Layer 7 of a small transformer language model trained on English Wikipedia (12 layers, counted from 0, width 128). Numbers have three digits each and are written without spaces.
In attention head 2, each number of a token's query is one row of weights dot the token's vector x. The head spreads its attention over the tokens so far by the softmax of query dot key.

Query weights of the head. A number n stands for (n - 500) times 0.00083.
q0: 609406340552458547580482416500502433435525473566686420491488557530714480617487523584570481481453385418552576452517446430401456393488549539504485575486596454415598534525438426582630474584598407469425423483635387484515411345475313542487624459504511500511668579486513570461528414396441373604496500527467511363468424612448483440604566530493419562449578552498476521664500454435620460443458
q1: 451550487588580572542490477452446564430538415457554546563422493393537472417444705433408618434605456579632453381556459472584573578612549451568410454528433456519654594537451582521665415369581492429344545619518458508522605358615425253471527466498570477498630542621500456336444566389445467515490538357335572402477440522599493540441562512550361453588676285589569367394390393557406608557629
q2: 417538466538446543326435490690524526527439397544424537508475490447519564430376453583459719508548528462480468526447426452508456388492437468310380611543508535492639408470389564528503536398532484552418417659516430540437575460582425547443600500612417412548419522641632567500486439508376537497383479379795537250602421585371522552513447643203479655530443495508585505445554495700363568489508
q3: 270604370166222568503639477517387598534558437503545463547390593649412711427527313438533671606470395582296600533271405503632623327550588356542636433420553638568581462576539497426482622539424541594469465759528500401567529489541475578315489548481574517474731325517453363537472399451666574458429531338490258610545298420614619679493322263570619538718385452339391603567551397425631347327632
q4: 405450425469483549671447298623486671589545423727507473455369401726244563449483529468618638450258329665624436590378490591411527375569396394552309594478478599551623432550497611714683606438396645431333507483532496605326589296646507394383366560547635507457486697570593493557365387421595625431493420576670542329391493315246465611363333344397695322493443489618672681304515444731539391401602
q5: 324428421633601601506586424661520539591259250572599391619539513626444349349417479372438590458170378494711506485589487561583496587741440605563424574466493394468589381637360506612619639315403571444373601497671423520238510296588521546434325347615386446342660583621560632471423542524514583462691607617490473368619596479439426448410595334405483336462490456578683627483325739581475546507535
q6: 511608421480618643408541594446562320324562702258417615453584538435697386529311508441550512534708539313373698279646565408643432353561453496428611553560394574311444425522514362447182444786650385605775443394306536430690500570449427626685607511203593544637459440423536459448550623601441347680632559453507452468693590683552392432387557677529452597659391537515367203547629474408651597562458
q7: 578744512644419609315522406296683658520287540431465421384552295616609500394589468400473467676571381404669477522594485225354687329439358494380524561382400563601450520639186527274600494452477503592570455485462419516360541671517523503575519654479573369488613506428684575587497568468494629523515472509434484391296392503556486548554396632439457582561405631359497503469569472575506524307490
q8: 465570537515443493500542578473514394544572525430529364483460510302521683638582482614510644493397555470431547466497582556458674440443702382445429568584403479671559535518565281317422614633503239463447332284675477417416581485532324550529629368569572673668514348445551590619701487246615322529579779736480324331517468420657649610209788411537586454504257712406260441402445577497452500613435
q9: 358543516565666559500427644631454639524389434245525461713674664575497523513519510428389556581422619327500575433605539398564582454442406351392609609473480424528596424513367434326686623408491371406506282636660536365475435451540619462423483394556358526353689450500276648496466572674377526404634650614293444481834480705629416409506548412490441523595497355335584608642455640415659535358452
q10: 637703471370432404411508562460541621550772354443391602456323542565611437511394469481711456183434539528407507694507559500440253852442493761635439546570672440449482486553469696562540709600593459507607442376523488659389563496410300407631388507739301596528294375456350459408716655466605463542397279676518548645384557567022473413603500599623452274332519593589492441445508559496448612601392
q11: 450653474533786594535643687405453539403503417571592388395559289521552634353371445540477708317427603445276350550351527335517650406705400567588438702491590429602592512636352551486518506465565561566594580265761478628311579408640597538375437561478424467657595665497622513504371513366425404607457473546663513507547541273385442703285559444392513411334483550349454632533464539366372418546682
q12: 497579645377296578389483417609609425626517581414577453543627458398539646460483609405461424616389438565560708515449567452573344592303651500624543535506465634421468446258775507292551491828547562477454560627386307337490532439500518585630758291471685469172445643473597463500546571479527500378530486433639415424339510568205587347516493538424361624598348432550500487657359648449681364543550
q13: 439518497520615629593343553658564369610454562608592451426679436545433454269330537543479316755575538541800582544602468558463375601567450489685524530377389420206548624526486531660588288537623692697393708438337332403567419618740597706507437612394608504377377504522581532392392555658391387615379350308507421539363398413471326471438254336426629591334569306451607584419511287611650514289549
q14: 641493356575696590365566652705579719614457556756551450358722514620683500391375631478531261448439273455458487353493464515434425629481346631622363639395283463462521527647435621740654500500440558578542616431423453457398619577450519500544432635576398471345635641410611511259650331445518525524327245579447529578387592844179490355749481379588543507407474355546673388450546372641483556610326
q15: 401698352364613514466558673407645605382486270342533448559563384607445398614483259528626587485528639500507487572540549553449380641328574571609659713510526500742389398655553466577406443544448546497513295473607481443580597635668647636470283561571507567686536359624730404321651490565507434433321525374328412510525359347621435402368305282303638442740349564225685660385560550334553290440555
q16: 457535445484539452571653520542412437570427529378478561634473586411435531519447338332439530538404470393434573477586537454727637398406446580532692414456541555545462612584556508538342587453423670595667535541538438483521479515564453616550325480611752358440526363480548637451405478378391618449282474458367266558322529286612471602549456337553384636544500566407521476520657571483465311428533
q17: 776415410566567476612710529488339658565613665491387368570568573472537515485444451470410529404405363457494508619407592551637444652323740533567614307430587467582259545378669543363369527503456485306632460509552500542388460611536401550539516582437475488571702531392364473574687366414557408554408473613419509497437668519521563479537438359482548433429570344409308503521554415548673628569513
q18: 487542388345444590518396622472414451387389456463451541491507624700579660591721520410509562447398613485420523472400348638454647452563621545440609397465596464689533416666554448493278572586494494601416404417701350513395560279345327483413567335622548567460749355388468294631417399490701573536561481560369333556532307541603509585549363453616510552790405468658326497667537332535679522463510
q19: 425442442451486515589482488485396360470618544257551456535460427333531506573432475533460678491476544469410535537449644308591624474503541389581459410670472536425435544512663417305440457531439491623505577463476763503609492475486441391550711476273365586625329491277338643561481563518422465621476592600500649576398454491557505497534661693701553612380375500669427385482383556434617393776447
q20: 411483439464506428500410442503405408396226524605553490652353512606245618375565551431357546415513588525328455424276402517540597575766461364250571558533422736517469417721395576408560553435430613503482210677553504632574537360503326466383609430522469582472663375635445431546407268463617578475595497425506368365630382490606539672654503364545661440649564295445447677646612439586571487493514
q21: 559520416491443437349396335492610598624267460492333354435382533639540613320593472445655354662356433684672586712396469559240487487338566579643519402301528536739470482412504707516646679459409733427278589617524244559438670413613406610526488611712721527463634613649732386188541511504627554338340364422610336328453248322421518584676092285481543520476480382401575658485546430484683614343529
q22: 400574265530677603457612665547528513481562402433471645503629370532518332645459450590503651429575555394558651418699616341658285325400548608397460604547293483217396529416344464765526401543669514568540579374385496452613493518538443486638471604343435417549423553472541621493471579549601220682651534462490628557535648646326282422322719546507699472543539587580540130473533524559436560620417
q23: 595663589392529359484440305452604362515610533392395455587429445599503458529690446425611357429684524566387530613475623457540282373293600668442599449648463688407618427264617462415451579710518352436518524478358607441592623580439276517616581217522577533444424208588494395482622491396586477571464458510687611519441370573530542671219367646596435570396277461593570522590507451556460392528613
q24: 479326598642466444641695623473448624368704433443599459408391425565586555391328392469372641525314474507391544460451655570599561632504386556425459355714522577540447464723805413598262606529468539449415597497666405524340543330587449362536330553464552528709367614375493507410370327639394445520486500493463385585454727537328759421457703492517625295525482629591611490404463599235662334745460
q25: 731553513300469481282546538471503450506609527421300522331476503395567542823580456484525607530423427597466580534706603474391482532318725395552509487350651612681546542391558509389334468628620392420670433488421394279564543448286449463654500579549454484590395463545529474577774404288690445469348555568437442421477404668438521686450382729437536589640464484476251378551603526461439519380469
q26: 301372623714619712434500585479198410317593579570677327337354419448448468612361530522483604403518419420342411490384564623375661411817414399584342683578385427553558691683588313448392249556543540603481698483733610536470395466657750673466507485452476374662493518417539724481489493596460407307486568571507237539623507496692596489414582500384514467322438533307600608305431557475631381549575
q27: 510500527568698393467539635561417540456555190316359510405507334385568744338374511559290644236459614420374513491480592375560470586479610486474493453556600584722513394595507666389670676450590531486509479470749436552241435368404396316471367469582393514434430656465480510541561493549528555402380466613567438517545817511347576652487626658541390258461835503456275500670529635438477476642558
q28: 420781535340309475626311358440518301569630330341610607779352500428342417589654380489479585387475531577397457687583532511429492547606464537551422466500760485611662547355521427440558663345368449443484455458496579456476517639497542686524538210417568780396280474595525526261598545310522406603667663637553664461621307246511423616221636585514482615373337500485426466647465684384354496251492
q29: 705474360350423493310350507468389503597226714570469514546526591340326511630652607744746331367695576576579565373581454655570437543422681392517650578338344489466435510485446610142454439519563424581665448617478449478661456481293422410513705431763483522497648401407571522747694627383692394388604711468368281342496419519630569518521444400609378533437409442394309561355462465611517458481522
q30: 544541559415451446490353566339470238637460469667602510523528696255406460441533670503588385479457536510507429491675317612655474551650487666456444413497493435397529506305332600357676666374566374566585332280374540574535481661594434669481566490628576692481293500348567412544496763359616460614674416560422769408463421454300423486378602459516366627389517656762342494447493533503352530550493
q31: 606530429468557413356500357610675563569543303249317564539314455542556612273496447482458465538471426472576513439448504394474337673315525694637521492553602507615531269229630619387461643553503482371493504682445587686384610496354406519442511360684253558507349590405489416449553733690820396411598337752454751486460671546463557564507303830518431441582574496462558613604515684260405638534599

Each question shows a short text with each token's key, already scaled and adjusted for position as the last token sees it. A number n stands for (n - 500) times 0.0024.

Then comes the last token's vector x. A number n stands for (n - 500) times 0.011.

0 "ak": 550433418527437520658437413371548591437652621419477559411536575467410364557302635534469447619434
1 "es": 486517435447393496659408429376589561457557600450564557449464545349527433575401597554331460515430
2 " N": 566388511480508601644360499401547565414464490350533517454528469358463421524470577560701500588388
3 "ot": 469314479368299464720575505438512614400460545353544376436499543318471423475401543523587440676410
4 "e": 401520530413391480710512391461453533346595576473463516402505485352602362501425559408442449520390
5 " O": 521487513448420519666429485492481486447411505373487509457497467394496516516454503566565465572530
6 "f": 515438496329272456721519490422554493498461600418555438349531499302497535464526458494488464551454
7 " the": 513484505443428528739512364505465318577628676368561530534442422231597470348597623340483562495320
8 " A": 548527535532599563697433374399496420483446563409517471510470478385598519474509466472548491491496
x: 426443521557480502412414470481525515549414554537477410424527587454512450531431512430509543538481464239460646536604612632575629502663343313571598550543536539527469431616426419492524422384436342503615579515354463438398428492625509550560483580580534443513558547643468530473567585487450505454461522462447389427649486528601366503453570497509491362596707382590500309514471441648400686524458
Which token does the last token look at most? 7 " the"

0 "ed": 539463449528363449771352449337565513313571645423474554486644538304534486524402574460513435582392
1 " as": 526462577389399360771398445366585424466565590368556490492435395286585582471491459497412534552423
2 " the": 458471457437410419791450473414648499527471584458492481518509386249554597389564657484587561523385
3 "y": 486492450350337430842536559501545469477355563399531505302412415324555422456408475481480429604405
4 " w": 474451517399319394710501505389634517557463454405506340359535405388485586530523562523547577470533
5 "ere": 489457531350359349789563450398514402497521519365491422427524414304526504505476483459490466523414
6 " ": 533540457502482510653489540411657581477342482403509440494538518447461473615375530583590466495462
7 "el": 445520535509535544605460530490501562455518524422476492537381482428465561484400384403667400599412
8 "im": 535489499466481447587461542474590561436550374541475488509524487459452459552402529498599433445497
x: 403412410531637626414536497532600569411353517383559543521489408592558481469476583616450301653554581384448651394483594426445294392649610468557592494614509508560562604510557517550429409556502431524513567445575497421396540489653371511389413315324493527459377362534477495507569599544520474550531565378531511454699392483337458495530625463475544445416588574500411524475543473589548478529557
Which two tokens does the last token look at most, in order? 0 "ed", 2 " the"

0 "ation": 592393465478391528731413425339503554482557557331418623435519517353493527507303587516413446584468
1 " g": 533418428502391510682369465409586534565385500331462587501535516393405550415416528575645547653524
2 "av": 510359402418330426681491578446507443550352426497486553439476474432399544567442641540511580455509
3 "e": 520516423362365405715482556428599537364535567497507525433541420299530498578499614540423557523460
4 " h": 435470417394329479636526610493570434421422502320518524437515388367423494402466491531619583619466
5 "im": 515558488422559411622531537398507498343524593415506505460424449386505455548345615445414476545345
6 " it": 489557599405425405792544572528566533529493426417474468417353239340494537461444590588561504606401
7 "s": 533537510405462398776513468364621529452490597457488507431481387300552571461488573448459454567362
8 " to": 504469497395421451768437492516550412512345529399498476372450448347474420592433477586519379551403
x: 438563554607631546467506559511640531494474465529585558539557390347613616535591553446449394360340557408574516510701506489534559325582474500498553457603530577511386406545452362490607386435411369561562525490481497387432525639487399494520455403485464430423580520547481454373286566561620511518570652495415431466686335504610545358441507351552445456490516524591521286597494589609545508417535
Which token does the last token look at most? 6 " it"

0 " the": 526475461447389432813441417424594397560519612481539542522487443229578551420566605430536532517375
1 " A": 502476517527602542683449401384524462451438549466496543501469465375578542456509464505578502528479
2 "s": 440393560470536481625527395357485430448521587453501497476414548410474516476422474430448469497415
3 "s": 507458413469412449665482424427525486404593549435498497421585482438444445404455541427626399536309
4 "oc": 425521495550383510649432377508456488406532508500475469552561557462504435511445463430657342472430
5 "i": 545476505547541639591429305508400633435644581565459446598526608470545329511387598439498355425441
6 "ation": 544500503490352538669458389499415541513709565409458392443596503406549423467299582374449365552458
7 " and": 525426513346298409764373542457596466502519661374554477389544344254589534566496557534393434536418
8 " In": 541511501467380492699379423432527397481462526376491392573507445344524486484614434562541500490462
x: 490548434598498673580456417554454502486337511549526481563386531437619491531480546406543613504412403442516613522494465616518535364642460479505479482294447594506441499524364530395423376282375374473689631553465447518479429499460400637532645539454604467607598522673465488404512465519378534518372485479566516469672566587513507471405607598402477421521649420455488379629486526551487585520483
Which token does the last token look at most? 5 "i"

0 " G": 467445503514597570625479436390430473537475551431461639497474554370513483407392495475540499585454
1 "e": 458381426495485468540576461359450470472525549524558529537529611416498387449505606424462605506450
2 "og": 520417469433483438679546347318572468531567551398543525453510479416575546447396458464585448610512
3 "ra": 517452507497442450663437370380559584535626490503542551428532550414515541492483511503481405508471
4 "p": 485382501571548604578497480501487737495417404479505367572466593495394573576366675591603375422553
5 "h": 442492515404271489700478481542491572483510552335444452396537435437466549563381523520473415538463
6 "y": 541484550441374488762515460439464550400508593356437468424451418361514489501357632479352452591433
7 ":": 562563493415414558787465610337503443434466565372596455413441462266620431554553648488346609581391
8 " A": 513508572443587548678459463296655570450395617379511423520447425348577568453513529620522529550528
x: 488474445574456454494446492529539481459446572457510498460535494483437467485405577465511539463483492392475644499499575574505651512477471275578522540499530494511463692563417443537553481426547362525710502508434528460480391421443466497567487517505527414487509471578526610454503580477483572454438547474504443409551548528617399539460616483432536368583590376579636033561471482702574649532488
Which token does the last token look at most? 7 ":"

0 " by": 487570407399331334781420483313627510445525558387517560509531460261564511469540477560421462586443
1 " t": 572341470481415471624473439346702611524434541440489612399564490427444539458448505635606473593526
2 "w": 589416330351303396736473525461625600432403450456505518373618456358458548649566511687552487513499
3 "o": 496571507285352343813544456463544592378458554485547466375564460235594453548476569508459387482389
4 " p": 452529438551392513638531490534580452530369485516474505491490524458495553376482463514633567591619
5 "o": 443552456399376519726531454510495480389425483477424395486496510400491454472471560446515527518395
6 "in": 498549444457473496621500476392517604445566595548540488479460521442473538561402516416544463514423
7 "t": 478512446535373494782433505507488501568553575483509543465594479376430529555359648516485435543537
8 "s": 454550470463475520737432449422622438454476602454513503381481502347524572526335506416455472585519
x: 426529426456572524383518569322503526478501672450567494511585371540442650482442347473637570439659484298481510452583620401387590519541452443498621519505455490449534464469498444358582552541623422535679589466465443548534616439452548518686489490380511419596380454377406469652465554416450461600449562373483476653471467557550413564466517581528537517462506443716445378529524661438486397516431
Which token does the last token look at most? 3 "o"

0 "200": 531370553448478442723420414420561604473560478529398573404563470376483542552472629444537380445546
1 "0": 606358541426460458733416432428549640418652590520523450441439454302564507491366634533488448474523
2 ".": 459471495462306388864463513487571586319410530541527456530493489187586612421539568545414534419543
3 " K": 529386508461490445563571522309622511482434428441497516484458463447474644381481440565545609659610
4 "2": 425398545310298327674642522340376499427499416431646470364496511322472513407505523398502473567354
5 "4": 383473565369346361694582479396356584516601457449514454424498548323417469476445616512491375470328
6 "E": 490545528524501550625480452369419571544618465606476455454401500443440431590456700445443463406408
7 "V": 510536493520421536673489516399416572436589412633518432449449514385411438525444725427465403467422
8 " h": 551583562387345437728509586453577449554486435350569444452345320314429585423583502508533596551548
x: 542557475531635535417450515461424417381332529390508353505530469392367463503433629340665457387558540439465394547646464378580377587627544584574498526531519436520514502620449416486469496423559471544682514540581594483667518396484453469494456396493599374400430449493530419502699509481555473589558562598510518498529583468571423422516292478445440584489503404587532307486490675614533495657515
Which token does the last token look at most? 2 "."

0 " St": 434497518520467444694576340387433456526551566427360584412516512352541508353458507416469486523471
1 ".": 521562497455408468690574411510356513394475670458468556483552632294533420442381498363352402400309
2 " C": 511485578485545588535482445421408443512460542446496501517435537407535501411420424500555556585533
3 "at": 457394545479500563620439340400599547462551613436551498442545507445502463414416520511627471631462
4 "h": 431514540370361453656496462505441494489498506388507514445536454395528478484533537526442509504436
5 "ar": 479493583466431481574516481415396634436528527466487426467544545459470493476448702496406545403418
6 "in": 546581584451509527613431393417564573479586626483510498594462473443506417573366643538432428515509
7 "es": 491423526539474537628394425386561581459611631504584494531451555366538349587386624498435383510383
8 " W": 518669637497448572661342505344590570505518564473517476521540495402495483557490637530615526534499
x: 594605491401551452553371475475532495405500623594561560293467441406426435556331527561576474394484381458464481440577481466591480539560555391452517608465575516485479593606428430475398332510487545617651530493464601528526509418599601470468446546444512569491690528533548538421545437458393480725573441414525478363424395605458432588613500682584492479502611366459387320516283657549563592465482
Which token does the last token look at most? 1 "."

0 "w": 520462369443413494691494509423701635432455571469493562444597457370429461619465562664522472555496
1 "ard": 488474486481473536614459465414593554517644704462556564439443522400484379577369670533315520482416
2 "ed": 508441472449434469736354450346527483375622660408524547495583522273530451529370642497435508575399
3 " a": 507473483413446477813374550400633541545414590456503498473470348266535576501579568511564506553466
4 " D": 529379418550513541610420467329553480496447474457515483436520544436474477409455484548679513568480
5 "o": 434488507392441511705564417469479576380468507441496324472466538373460387445419549483532437554369
6 "ct": 404468527431368442665673475512432508450561567443381411408578489423476535347389468386654483586433
7 "or": 566592492450410495654529346497379494495626523368521470506503550407534413508335559420401364523380
8 " of": 509459549358319438772424366381493404462672696343506414521519471251580475464524511385353405561322
x: 542432530642465569624429583532485425549494557610587565629461453492430478455361469498377607313441547405488535333623428524605401304612504476526524455555394399621521490478393557495458350404469455415577539479458570480628514565362411511620512505472571563489424657521530528421510531503535556495412619471502460483650532563532449196491656575584534601551548486405478293589523642440491400488454
Which token does the last token look at most, and with what share of its attention? 8 " of", with about 60%

0 " I": 452518473385402490665489508452400500458487438474554516476398485369392470367471552484508601538395
1 "d": 517382475450467406744496364304470398470485409478486559470529525347474505490590444542455469514495
2 "a": 483416498419543581560535411455591644288619694482543556499558480394478314430463568485525450565344
3 "h": 516411559468490575589533546437528632363490686369528477442504478412479434469412545480550398564436
4 "o": 441500560434469622656546490430517590337622663458432379445453496371529250423360614454498500616319
5 " I": 578520556471389592651422534488503519450480516422481535441397448424425462450361590485587523549359
6 "nd": 526522518416412506661410414244574496458526533444479380422532553384445423440566529544533519522413
7 "ep": 562474470541543615578399434479537570474430549473506434498506530462506411490540576512585544501530
8 "end": 524545449439450425664395416345522548540591512419462391481647554397449520515505635461545451475478
x: 446355528575612442381407590576529539525521672545602550289417392432455553504351544559607631433436487422553511545502452385470440583621521486521595497425547528363483469513480491692401516349519478465696589470391591437552496492491543606352469368460356549594555402461500505513553643366399383638560474475524388424659643520556585500505527457476496642554456444582524436628509472501499357411501
Which two tokens does the last token look at most, in order? 4 "o", 2 "a"

0 " ": 476421520463507499812503466482540670447537460560468580521435417382429493503352493519687365508490
1 "199": 529432576386534424721518503463464678463581442516412565423506433338491647436514509366740362507441
2 "8": 497514595459510424768438445492419664404659532570536401512405487271593519460368619519515409402403
3 ",": 475389416486492389778473454405640536352492470678406366507514483258585656507462539466489481437535
4 " G": 504346535515547521630483419408551571426392504467575421469532527402531545323430447548641500643554
5 "l": 471455462399365438616669465422377442538448497403517406403541537396421443410517524534484571531519
6 "en": 516464585404506461613673330446451490432610593456484404423512560455486387412379602390390458513374
7 " S": 414472537518534574469424491453423505476548511435485454499492575450457428494358525508570506555393
8 "h": 493540501539473600528536512527418505395492520425553528558439527465387429445432478512617463562376
x: 477538608468660510467506544547421448470479372497518535314490435430564487483498413454595438398593520628545515495732490515559374462608462545635559502486435418560424749540388479520493359494445518527472502523633470500390564432583536498515536577505570361416552545566507520449399587509330449619456576472571412455503450504579444495605277413340570414446519518528620225423481591548435604541545
Which token does the last token look at most? 6 "en"

0 "en": 503454508575444455676427387387545569457716597432488593457623588390531446481404594436558360535353
1 "s": 469396522567396553626354422463585550511606511436477520530563592432462504520357521489603472564488
2 "ed": 534452457519370442776380405332604577407702593490502499477640511340530507511369625420571364577358
3 " to": 505460458324414404831382536486606427524395566398477509471440362259516455515544498540553444569414
4 " I": 557480499475370520672444463484502504457340508411492537420466494421420472442399476543569520521438
5 "d": 464445490391376339770536332306477395409451390478490377406579522345470464491631412551454440516486
6 "a": 517465496391534555564543395452547610257625676489484395492529506406482305416465546438517409575313
7 "h": 497524584444485544585542540445529624349487655368448412468512460445459439474415526472547376575450
8 "o": 488594583441453602652567486441490597299655669464577514485454489384530228403357611421494480623280
x: 559622613435589579498572481449528463500573446599520619442474470440455544606282549517505476613499480273446527376522534505487393376545480623508565553583510453545427650467568481545545454549512512590568502401409510429305612483436503514645564464338488495552603563366539512507531509482295459514421482393487544535504372602620397486535564460589525505432531468435473154461513474427554632484639
Which two tokens does the last token look at most, in order? 2 "ed", 3 " to"

0 "her": 504474552441490392676421537337527557441617646472475574475463440291537516512427627435423450487366
1 " C": 515467588523542554533363443403479380460447445504522505529389535416526539398460399515619576605569
2 "om": 498381426504462522621464440434460472548509466496532630515492560440435441437502577437651494500383
3 "m": 520413579479435498574541398468395607534471484510498492530460600458417501461521495418513392376449
4 "un": 501525560479295431735404371559410674468518488424513463506547584431458493579362509527584281367378
5 "ic": 524482512546442549565506381558324555578502444489511484574497597506387432572308520416589284379504
6 "ation": 536556546520410508747458379460442513548640530475456402474542496420479473586262620417451373500466
7 "s": 520569462464440527658326389384533517450509523378522397490467544354514558541352574490475419575497
8 ",": 390643451415403416792317443279637517436474525429536447415554546222581614595443593441483450497364
x: 496603485542454588517511458580516359586490706490596485384551419490486465515474518497681612387352519387486523491588574623430540513505581410569550587532541343345451485500385476447444366683461380523712448440523449496494477516401494532616521353406511522538428513349523504464493545551627491734500575494520469441522525629359460296509517531485527475475480533526320309619500594473557482461503
Which two tokens does the last token look at most, in order? 8 ",", 0 "her"

0 "it": 532486589571315512642391430457497585441566542492417605489586582393525473575436538547503357487545
1 "ic": 566411478550383507664359359416459553457553528384585527504581630413513423565327547467460326497443
2 "al": 511434417522347487719326485388498484511545624398574547448635568378522488585371631443422460519476
3 " B": 475416476555489586568332492371529557391402488444509487534475558449440498501384581529634502624588
4 "ound": 438454456456386543719437439357531600460483578396467410414551507358474578505342501486490432553483
5 "ar": 513490558503469496617391333368577435485472600451415492529459515459490527515492480569391537464597
6 "ies": 538451552474415508708408397340429510490577573415453389494381535301524448491377635414333447561410
7 " in": 528534561415381507751284486396615475555519577451547417521392381273558517598653513601425516451447
8 " U": 488485546471454508637388441423442561441397434472509475532429491465480417491463504506619462517455
x: 571495558549549464567608469523451414530441510621436579436569328403502390449453562501431546505486493473560532503543565629536629311489458328448681633330548622454494652547423484480458499469420478584666487501475535333512336496554592552570513636343427408499627555558442525423419643360503442462474566502427503461679535501453448571442510534438435404514498407518474391629365533633539505508600
Which token does the last token look at most? 6 "ies"

0 "h": 580441472431416495659512510434630544356465580431487593411512422341500530427479578565492502571450
1 ".": 519485436392266399784477582469475476331444514443583521497488498205534499418475602509415579486376
2 " The": 470474520447394467754477456445582453594562603494476540499471385242525585314563662432516634491397
3 " S": 572387484527512541530403519417487498478417472496434532494476559416481521467410464516594507537460
4 "un": 521457544477425420759538437423355595494597459414574476408525535404400442487377582486566311485285
5 " D": 492513484536532477614433421376426470612597381479584491479511525422472461431460487482601517570431
6 "e": 500465495482425521659541516512368538476531494550491402455488515423473343411531588325521575497378
7 "v": 437505477476453553591538516407457526504549546446446342519450556389498519397467505512589493508439
8 "il": 518505473463447517544545448598356614446692597468475480560544486418498388492381580413390437375300
x: 471519502492498538567578637593394394387429562530449648459609451408531506595551549447386500614484353311595532370605525521503387547602502564510647495603539520585535516481604573625494424389482316489416624502480437560468509376368583455423676475503561525395480454376477462531572581491460357574514407450482565465701677614444376542448496366630573411473434514394589510422559453335503490535385
Which token does the last token look at most? 1 "."

0 " ": 476421520463507499812503466482540670447537460560468580521435417382429493503352493519687365508490
1 "19": 535444517361531429737549470499533639442529544528506515418517436321505539411504434457783345484411
2 "4": 533476590430530488701592407626369536471541423632533440438400450418455459451434512405639386451481
3 "5": 468525516500484456770523407571442665369635485670524389451445449345529432436325609471561446398390
4 " he": 521477520401401393711637612567542402557457460545479494383301279394497500354603527409505646514532
5 " e": 509489539472399527649482464455566557579456513456405506409375407364546545430539435595459628467529
6 "st": 546469613474449597656509434401589581392501571386389448455510513361577581356429432512614427596487
7 "ab": 543456508489377522549411460533419601429490388463446438499517528488474596513413496549563427401555
8 "l": 527464438413326406600416490536468515516537415410543555498506414426480535502486477572599509494513
x: 403633495659500479555451435532309459449435552533509573634444463566491339349345546500565388503494505282488477461384625468535402482586446550617560548432542634429531523434533483501520483574485356489502419494509512621673511459419623339515392271527538444581542440456596553508545542522377409550501530601489558510558593481547434523472412497397637559538487457458641727477595523425656559505341
Which token does the last token look at most? 3 "5"

0 "C": 579461504461454629618411472426454570438478504482436548537450553374447434561383563554479428536516
1 " P": 531479526474445602640414473419529506512455518429518574503421531433478462397416569506562615617528
2 "oc": 514488461433302512695424407409462501455477571429580531484543581391522525524460503432523412479405
3 "at": 475374522538446492642415310374563567602624539419562506538639531477463509452410632470557500574520
4 "ell": 436527517499437491666449486455553521476468606449519496500557511366489481500487525562454530532516
5 "o": 465504590421415531746462436414483572414580585458440342503453509342564323455407624456403463579357
6 ",": 592566476425485492779350501285613503497517617385594347435524550214626580607379565439447460511384
7 " In": 515490538458414514679434453416538475409475560426488364551518458327537462473594418554569500529396
8 "c": 460517517454451570564434453403551503395496583474527540549469573426547424455506330523628460555467
x: 350552527451518566499522573379309402447517583597488446494447506538484373493523602565576519726375479396420518397586487605558463321560527562639459447388583570485399564436431429541505536438465616475571499530543555361412416322495506483521508602374405499434569531528442564466493607597476473701454693579493407502601546609510417673377508594438505543487399479500611377558535460629410515505487
Which token does the last token look at most? 5 "o"

0 " was": 540469495392391376825485475374506412518495524304483563467535404240562519502480477508515469517442
1 " p": 537467433506383484616437567438676547487362440385495530520513516422518601400481417605704585674574
2 "ub": 467527392467333494675474554456477638424323376414578478456546552443473556586478575657576458487476
3 "l": 505510455385333424624467535494534561499363425429501488523481456430418592547528542599628506488577
4 "is": 511524527492430483579465518516443589440533493437519447613524510448436549567386640466493421447432
5 "he": 510602496515463511593464492460583590414483529396494486530418490506459576511332598492571470563524
6 "d": 564549531466510517806394433377551512449517492437470470509455453301604584590379480546535349558497
7 " in": 541510531426427503760314498486608469470466554513489428542393376262565543558599424615561469467531
8 " ": 464596461533498576700369517446592607459402471555502514501470468406516386634510512589641452459542
x: 523569423630426469550546500451590344444404479394429508474473469460579422439421494487461512546474491457480631450599376508536596561523604547535496424345562505356546541511426473429447560522496540540524516520534357255349445422499555508539571443381424576462524439497516594492397661412498444841670677522519531568630431502594532508459594606502544563527501471498325433641452532514412532520526
Which two tokens does the last token look at most, in order? 0 " was", 1 " p"

0 "v": 492429496571412504703459458451436636447554550519453664508623571345492429471499626548509442471416
1 "e": 482435477484414509717481458432547642348639673528491546535584557296563406504435621484425485520410
2 "y": 514462460481365558699463506486487632432632619401528556498558538347479447490309658441511430570380
3 " of": 456473451426354479753341513395625429486572642403461558544524451261567520525558537495438506520357
4 " C": 495423509506489553551407456386499399390394506434523478542505544410529516387463378507646565651556
5 "ur": 474422518415314464707460340497478532385451586431423500452605495400448474436458403445608343540403
6 "re": 486492564397416370651481335400531554513435426483478516498437483430522515501545485579567382474506
7 "nt": 486460557464408503659370392464365530539685585403453491533650547388443483580408617476486331404421
8 " T": 546690564535493616639370383455472458483470481456539424496557582463434381548383567515640399596485
x: 488406456479596641447453462479508554635486453644593522347445582383566523486526420512622691530535440402476543415630575508495519462720472474588532598459585520444520456495414443439460246368397490479703501534381450396539540465586495491547468502575455394550431522614406541440425541511382542699587409496432586457487364633581487498577484480410426472539650417494490337464294572528501547543479
Which token does the last token look at most, and with what share of its attention? 1 "e", with about 30%

0 ",": 557421410446394368813457503352597540426484534459567608538609517223576590535389572462481458514393
1 " b": 490416453430324483661485579410658659482437535488495578492484429345496544408489527632569578626600
2 "ut": 538471481357296378723524622460608551464382487547455600450458357307506686568535547641475502446564
3 " the": 497497460418411457735503480475624479582502551475475508535486365259553609388569692500548599503385
4 " com": 463367472503464579631445489502451478673436389431545512436426515448449481485466529541597511530498
5 "p": 486441521531488479616495457467512675592331374530523515501388538523430553544450493620502465454614
6 "an": 469584520508380421711499424530365705480445349445463469527484523504394468627380619599547324392479
7 "y": 578485539470414496815415395512425569483583501361507485459392425335483466556349609557439342564470
8 " w": 514676592401346401685466540345646484575440449410499459419479398382461607541543591536504607488605
x: 485539540497506445458390416473576360435415572473562493393460496398422475546363463389601421425520449403447441450549489425589482659548569505541509625596451491625519460580354387431387437571579468607597589468646583544423561421484512559520490411462513644480653516460554444536589522512438584663666487576602501343556540557492481536610528683481496457403471403438345302449377651601657423453421
Which token does the last token look at most, and with what share of its attention? 3 " the", with about 30%